Layer 4 of a small transformer language model trained on English Wikipedia (12 layers, counted from 0, width 96). Numbers have three digits each and are written without spaces.
A neuron's activation on a vector x is ReLU(weights . x), where the dot is the dot product.

Input weights of the MLP neurons that the questions are about. A number n stands for (n - 500) times 0.0022.
n1: 528599629454324295528692441575357649698604332512409587630848542434485473491614579365617294406492465451559717311341319248482242449491477572732326353298745535753534427440386381512480443457627438492619413426439549321768664675478667852590615463518282326555592559356460710472264467761459425386
n19: 603322506546422393486411531457393484488696392369578551668542500397516513530427600576427722349454620446559607477500570409543464544337438400494389640315443394589598491513555418588385621335719435488446366636444478545569456523600533382547492683647437697383541481424656497500494480681531474433
n20: 329441535593621264256650544637736387419390021509573465370729606540693327473542551352675500433456479448495336307527693329491408378596413604532814551390429630337712426460352496548768720865545539115579337519484628409569393643295633535564559648708281523395549356428320703586421452420387836435
n88: 636448406457540261330510504496305541619634407636410364765374613881457322489549511609537421504611427369765540653475515521416649526674594283467542507543471500291366534366796500618465443304569450610280589715440377479410455546523530395529455588431538441520432510416646620472534369219450572416
n99: 551527574490606447643665481258324579479594471563443559684656432430458360399592393454671523568598399589446461571292543422493504701724485357594662376643437345446511529535745458361548578298561445543434528713539590304325547466371467179541560338713592640497543326347670483660500455450266486503
n102: 463533612517475496454474408298551621433447554635485490641349545643471584536694452617471537361441477329461671451598359251463532507202534550673433265611434295702420446465581634313616632572610417756400583650622246551475547343434655303509370668318504593602357381582611543571621606507438406592
n112: 555511500717550742298669788393444532487522536447633265673673588481662475453404800415350773623195507429387404519208477445451401317539359492425537575474515612445547325472291538424455641665628647294519515620571643410595540451633630704593171391472496457522344482484474471304363384562451538556
n117: 697164489533526434589596591569350657658782421489508543441748497645393463575645508636353576465616729561441606397515445462261170374425630578455259394604533618511481421441607572529450653519386461444339590572574356408292402354626440397579406639334458500665347493326627524539397504666632475500
n127: 739447650539493405333610600529506497523310402461724584602335431445554521493634544612421447465464596382616497655513606425528709490453482517665636368490435387550584392381388622422618672393526510543506390479289462494561632490418413332526257436628473593220644435318721559592586442497369562567
n132: 461496552482668578490868524408471267510624419269625320496672402496616531496632659556420581413327585565492526392489556308574511447576440413702603347738784632636519408574616675467313321697534350515442394597480567421462361551675492489447380152374504462699480328327482356486523522461591412543
n136: 804608435380428595334579369315427485587537392571397623579614548335518521450264514553296447591513356560510253520467385588331547599694468381705629453413669534597399716544651481523500555560586404556545574568512399421537478649486446563585338506427377586525475481282487617453438417383656662462
n192: 651389431489518456445524452540686401598828406540425341474714530715460588627408404471234559480460618215318474463441412423620474329545248463417321534417624615616345352474637626706358393620434367489669525405624340518542563568726583418490490639399561567369577500652292701680546371538479471642
n197: 527530584455645630404516443413459398579714671198496618447735423437600520327345489461520620316514471565425546532687592365474424461525322464511579340330427699520602551414358514372558389532663555368500347368497657562500638342349648708402490593530471486282830587294453677551489307467565605647
n250: 515500560357440388572605326464575556569630343453691464585760394588658548529550312702451557581388367508484552359693787396255541647360370423521333566453476835446455272467358583397582264492366618508586341261614547594380335570559767224525363449462600639485699724520670618624563320424445190695
n254: 441514393440622360463335512529454517457544381504609486612541526554622154383545522576446527504596507573234489410705446583720548496511496544290366589440447436459433567347399680606761620500649303424507550459480588357344311591297426629574503584652594773689579568500524602237391381500297717427
n285: 619272515623636770224546520701540486422454360437740507628531565295472604823469543750560493528355438555309369651489632532361365294315265462554560465689388457457632461395390537274296382500534445336644504484797464569550518580547508507436389438512629469560384440401720479634374485422650589518
n293: 449344324647479352616531308594411500617504589342745520591631417843322332525646259587680543500602549648621467289274695397309627579504349533428145432528520509286458351519695387577568621378596278750306402603644588348377595532229559444493715536683698625554400235542575340508483673539476467420
n302: 513564523567591503582440449386355569593452337450507413639652651490528615528733377653428583298373559595497550354473415465379317326572268435500475486497747535626639476396449536633552588558435411585361743619450339412343523520553555533612263415357634391658404337449685401387472559465638740477
n307: 806375524534552607340584579369497435524437439367541497632546586665595609217442547653494566515311538345412355437330563430708379451362765718511574329585373612443507550437587412551416304634517378279286421630519470359382407530511365460416622669375518461614576490514450477540667595677399493628
n310: 404601460520537360434516337338676609566335239598496510650339515404534605507740559651571506607566448607324573567500359455447380601476629628363560459539791361334503668554389487402506629830490542584451520465524557477462548471521493429739481334514559443366529280392487484500399507547412289597
n318: 449491301348300304444550486493565478471557321474395401587575509421570367588497524530484503336675384487287649597367517443679428726541547662418461517438470643471370524359587588454445514510799422436428579365497574442483360798650302465440459662468708422372544569557497554750462585541620464652
n321: 282512504452768597557572355444782656647558420564570480716325615484437234483428221516757646795581463429521359512520418403466483442280509488296504379356496585519387668320439624396630470318516520294424728352489634472362469504436583402558438441655343764561437454594250719808725504584330657425
n324: 417588421510503524383484399490466535631379532371619711479557361384563395528399550635413562798668506500497521562472368503464712413616745598355676816405524280669546415506507510639430572468486466329649285673456280383372418490406380333596310379507579577426492448458560634543435284500352654483
n332: 713467497519449478392759507560410455536705628356307676411595465446299362409341493372447575693349471537651570462417567649537751523455421558585612523503560391662323615405538478516608403422564472629478415510497449509316543500301493580528316599530374436524451446420534497491580317545379685534
n335: 356580584561396488496587278416447586649555751561684443504453447458245336272395637547583741488301465545473519236450535673593761680528446387639406448318573745367365667521752549417605496260659239527349420412366397485584625680367618388607515511374472664464598526449441405311552602354462656638
n336: 524470479736454376530729658391576370564554526787211542600544487334493378300478441536566449659243474514381631303528439446567599442347454550547489691462609663480427331494299514556555221522453521677789630459458564569243476739351380404436557621575489514267504524583592487411541510497486553552
n337: 403466529238471504497442575360404605484548418464571536518437487370447450463424530438547624601719683327309652376540730382611682309519680688422639646732507602413638582179555671511356504541442287379436364375560369560485503426568641609393393426515511544449468517687493301434690613637231339489
n338: 503466626294376434611585490512506511646506497533484578458516345440522444336690566366430503426530458715531542321542527399385606748472350411655600391426512509485366528322339375315556563444534616445618518547503551391606355362513608500619583515532440687449583669476294563506614521571541605521
n350: 811455460291544613473432678226504486688514447299390579504556440601587470470447299628419424632594493567507112441427500357293672489437449681291430538532630773524489485536306668507475538582562675400532601625600543405598392458565526539409379344585527400312544624382430589623595518521706288549
n353: 576388472506341484611560673680351518527485585701311497532484404509596344536417407564607575463629570432597456378465471366510503477585438500503574677472566404485484369477699263531451550412478341710519387666477439290388479528347334562577509457675536581387479398445558401622733699497283657429
n364: 458560484613480370559578547520446662680673634364474656318638486457591383565318286472691541572187409569712838552528357458512476392330581460309601651267559286439297406407341477547554380544592670532570808615482492435500285408314536618351676411329710516470565530205390743481669550530488574554
n381: 497497262526541568383616468418506472584492564535407590393658627562590432548525611539618455648497647486563568562494393517388282365397580623549528616480652531599476244457443483483380593410700468482488532389614437405540508673528579406365402584487380428542402380652517567750271468486463450477

Each question shows a token from some text and the vector x that enters the MLP there. A number n stands for (n - 500) times 0.01.

" half": 512658525449544652507370435524546338354536309418455533292493492567251525588561602461548504608501522591667479675364492464562544603506383499473421449657465499554528407427584331523471611591407593397503604534333477644369514623608362535513515487585452533601400604559494406303479579336664409468
The three highest activations, in order: n132, n302, n285

"el": 504708685673608631482367437620606410176419355445419613344420413489330437475475524509494491627515529439556600586546470605452470533521335609476489479621471514560424466513499293538503549500372674514514573582333472692435474614608411501433528356495390430394548568546460443363459693466609445517
Which neuron fires most, and how strongly? n336, at about 1.1

"Steal": 440661645498511562548350407654613322308418486499538637344344380512295453549551530533495477630464691546623561588429468452572460585506322568330451449584519433424565487562530353543548548540321555506419509585283464573361438628716509549458570415557474537450528571610523418343414598411532430521
Which neuron fires most, and how strongly? n310, at about 1.5

"gov": 476613584584500630375251474552488463440433360494540536362436439561299381599458598542612480607435552439551643661506443413481428742491392582426444452612443585601462517515440269612602485545364638472461551438332473857420567516630388645520594455429396534580524517519473488358480654414641427327
Which neuron lights up most? n310

" 2007": 476702579505497596584362495570538348467503410525528587365529354556279435458391590540474569543529646504524625562583448527489380506452515552354499376605373554538459435600654403517483647579520595271444539561270599657400511550624385475414577486509345625522587579569537528328415549388549359414
Which neuron lights up most? n117

" show": 515731576527612651513252450561470384344481432474448575416509334526244576634501527496466518565572630560619558494548451489472435435553275484365510416636476469605419414626549413624487541598424566418414533633418527494399478615626474541434482483592375598497422533529504511276523616326650420448
Which neuron fires most, and how strongly? n302, at about 3

"US": 531621682547460595563279544578394343388361471563530595407566418567457448393458647414508469480463582423738555441465398587543389490522345541379527429527500499659476457512646256467483572563359500462508633571282558728424615520656454465465594395626380478409560577483486537472494579328635404480
Which two neurons fire most, strongest first? n353, n1

"85": 494582635520501677567325469598564402448484319498622537331496411529285493499401563521507477634454649471598581564513401486608360580370451602458504443503452390596450490498546203521626608511440533393412703479330524714351534569629399505466576413516347579514527602582488484442480597391542437572
Which neuron lights up most? n321

" (2003–": 507725483600470740488287504603546489455489490464454509378596422541297536561483514531610471469641717520489516634465386473483477497543372553489573418527349492579465479548485202498521512492513518481494453471457558746363515550541245480452650474540372570706527555446437587320435559413624362562
Which neuron lights up most? n197

"K": 454654627512552664478277520647446358424350441540430637386425389599350388595489600392527544565495578360581528583551415516474383503538451610444489468452384470591474453543547206492520541553497421451488641686280605596388587555681438488456521427480390592526552572598552461477443534375663424425
Which neuron lights up most? n353

" three": 538701521452580576474315408576555270205529328451486597351586468520262609520467564425508602528477578533639537617473485512647451628542410539349532461529398511654445352457582359516486542533409529468408636620438560489356469554593455576411527450653465564539378573642539545391341549374626370480
Which neuron fires most, and how strongly? n318, at about 0.34

"s": 514662673435595696471430444585527395303428414438430610393575356546325451544419666541395458582522639457516503628528481445530457638495378531497473452533417476608418387588537399530527457545535558421463682591399646650462525596613467528415589354524396491421511631568553460346476555311619330417
Which two neurons fire most, strongest first? n132, n350

"-5": 491552595574556596569268469528456305388448313539546530394516463582327532613521632581521467579489656447699515488447493472650438497514448667460556420486438376559456459434585267502584567443377603446449587471400603765378537567605358546403510429476391487509569648536467492338527692384576326480
Which neuron lights up most? n307

"16": 582659573538598660520276482565457351451435313444496595356451412565303485544374635567553501614481638476591485628503399528639376528410559571461479482537359444682416480499583258580529594488429510349419674584405562557385501547602386570439590405588326565551554589532459463358498582398565441526
Which neuron lights up most? n307

"History": 462654531472447656612371394512515366444557445519619579344532329501434389510581560504492369584570518413509581775425419538603523558555322422586444510616400513620482375492549287592591509472316561394403616568324618722484423539661522516448616395444399530435460478463492637342621612375627441508
Which neuron lights up most? n338

" Horn": 449676647525429596510378518681569379280383491410298559307453449487361515564478635526478522580489580486573633749378523532574450536562384547428490459603502408508465503476495210574466574467277503568471496608324597581349515600605443566444516437534418505563470502584442495419449706439639360606
Which neuron lights up most? n353

" Canal": 527711619498431698572359401554499366450394408457387562388459359502376538538504641420478348570500673484625637791420433498605464493540272466453461517492477490630534501448477368625514610592344492404480626546369527670412444592708405483457574426612428537576425578492481483416474609313592379507
Which neuron fires most, and how strongly? n302, at about 0.65

",": 509768515515516542445316380531504335235437406447479629414589362669327456592409595518528354567530707496493472630582505475512446591481407536527535442442330426475486439543513438571570577576506700424390617507333519651430572637575464440454665478479328501517509565565472518548439656366572357448
Which neuron fires most, and how strongly? n20, at about 2

" Oliver": 484612639522499553496422402655552347243506398533421562403501265521330496412473670482499416684394650443543631602458439490601479586482326588422521458548373558525443553519398325475580626534332604529525515603309572739328524584553486542394490454539397416435495568580497542523479614453587353614
Which neuron fires most, and how strongly? n336, at about 2.9

" April": 376670525451563557573430489598469279208484501492618586282535464596339420394529534471506363652464612475554515777510488517517439563425397564394534475562547485578404506447587388482522669594446533514447439507346558735353458554648339442328589397504428421582538618616533486421497614342624468521
Which two neurons fire most, strongest first? n132, n381

" late": 425670491537573594586368406610490286159536368484475595378536428531284480505577592462522541581450455551486637667464545399478479596457429615360518540516466612656518431351543296497505676522346538451494504511317520662410478545699422526292642520558408413486549615569530579393445596380557441440
Which neuron fires most, and how strongly? n318, at about 1.4

" Line": 443697652491483684505419408590479402433376426492417646361425403550317545599531570461472516586544597525635571714452483469533409511583358463403482422455536518572391471584493279660485607540424507481418636526321549579382497565710429469520602525507354615530449619515515383422455605268543431452
Which two neurons fire most, strongest first? n302, n136

" Vehicle": 543800602558430647542220429599483429540412509519474633440460258530244497535432581504467500551423591437588584626460556518598410493545381505364513513532473505591487468535518308595494502589550493389266666607366474770492413563695489404536580426536407530561442556534504491413413590357466432501
Which neuron lights up most? n335

" •": 490652563514472539511324455595590404320476383417577557379553250625321525518486705375582473586398629358611576442644523409547417664504405561573513426566554379540455425438453297459506543425432592474395498533403517862550623602678432449403517402551443472507553583554509577383462590430500408563
Which two neurons fire most, strongest first? n127, n1

" back": 477704598514533616618415474542515252174397367450536560431528422526286524686500548527495563600531506488517542704387520448587510542484379534357452467710443455576503409329492268636485595560390653495567623596385546611452487534673438464347561426552331511449508571489458561320482646384583405533
Which neuron fires most, and how strongly? n285, at about 1.3

" of": 586727615510539558549211438522466466449558396427559625404541444628294504564509661458512438508508687501528526642500432421452529577481366609346546565602331478596495381584437323527491539510426545470310632523451560498408603582592413487306583431607430451475506533592490478491443635327619344465
The three highest activations, in order: n350, n293, n381

"A": 501571657480482560594285518651545390276483407508446561351541341481371459478470685544540532625499545440528529564556404515473360641553466583458524354443421400586499380554611254487523508590444534496393567588333608639367608519674383513533535421575370563447564577630513520432571632372533358420
Which neuron lights up most? n353

"26": 502568589459563651496336466542472317428467330498568566345501378546271416530412590522520427617414625420642553602529400487588367552442549649439536445494317489606448470495528230571631657527377591382408629458381606766386553567604361551454641433557376568529525546555461504408493635404576465512
The three highest activations, in order: n307, n321, n20

"-": 506676563656536553585365419670519351288460387441502596405515416547300587603444695462561473538508561509555525392520531406538397532473405563447539515537429470543449330540535300446591473503376578387408503530392613648332613627680497440487518380564442504561567661556584571371475596328481362528
Which neuron lights up most? n250

" Land": 427688652502426608610404428448503377381405426488296637379397434543421490564479566504449440577465737389578647730451477536601564652569376547490485517529409483527521455503471165507579614548374563488356585547293475610421477542639417508564557448570443546481514572551494547356431607290619430445
Which neuron lights up most? n310

" leave": 494626636496532609633331467366480303246513440540388539290534316540248496653546533390523444550514567488609561585441439580499461636496337625432458392633461434588381410374492409624526625532463670483456511568392616542531560544678468561372643428606383537475533572563468537420515536297564425588
Which neuron lights up most? n338

" in": 454709594529523445503381459459491480305488461530511567426538415501336465552526566389557393563570610536484468860533472505513503655430422601420523487554362501502468383450512368563448662518459623455394619501478615687381564603629399493275552397621349471459537607557419568481345579277702377500
Which neuron fires most, and how strongly? n318, at about 2.5

" km": 382539591526484550518368457516419491329439492453649561313538379558322437547428676434526586561418636461651572622503523423573376546490496492397524470610445480637401481404501329646612528574407629402502535479262550836578534537666362510401599439492454555576450516588465511351463570285686433462
Which neuron lights up most? n364

" co": 474686631514553626540222411586452382380459478443421568385477487515246552556481555391529534580428564617591534484479443545479466550493409516281443416630499468685515357682627245551473605604506536436503511592384611690335690531516401462604502474420358609459506508569519534459479567386625401482
Which neuron lights up most? n302

" like": 525688525553508533532197423497595333241526527537489579438563400624333563669419437335554477602496573570460518624497445455501523670506409625433510419520340384496492387420495403496483628503476662473406603526389597479437604621701482555388536457590349405458505639488445486448367633381586428611
Which neuron lights up most? n318

"307": 529604545570554648553286463555446325396440268518575599365422344556330423513385545537550492556492620474657568548477401508641380547470470554494463427554409538593452555506595259525582636486350458360456711542400555696335512623594417609487621438563347485614537556594456481351437554386556475481
The three highest activations, in order: n254, n307, n321

" Code": 488781609566440596534241487612571525505445477484378592338479328546315492495489534547409481600468567406690558598464486488561500604567358508528525447469521481592456391521507318503593576620432569478351584472306517650352554591692405460535638386548442584503424630484501509328469580340487436510
Which two neurons fire most, strongest first? n335, n338

" 2": 537625579540556557512299363554525273318521388498564583365518304570345526546366643532512478535445588449645570564565462452595460634550500537378451429497475563548465364458589321423524638497301587493467542487393592650444517620616386486480617387620489539498582722592505406282392533387619407456
Which neuron lights up most? n250

" a": 579601581515501514512382401508475357227564404465512567353622412464258551481463705429551507571439551550544527754536477535558376444551413494395561422596503367611461385511622336557583484615401634483401603554439523637382659521606447495462506477626371575475572535632544492433426623331517307404
Which neuron lights up most? n99

" several": 517722460471569538435282492533537280215570376440555618350562455478357530507479594377530572538436555420541529636514456553620483675507365535386593530503454534682434378444610301540556490551373561448371578540477512547379568561620520621468568422656423520456404540656511614350392521368614359476
Which two neurons fire most, strongest first? n192, n20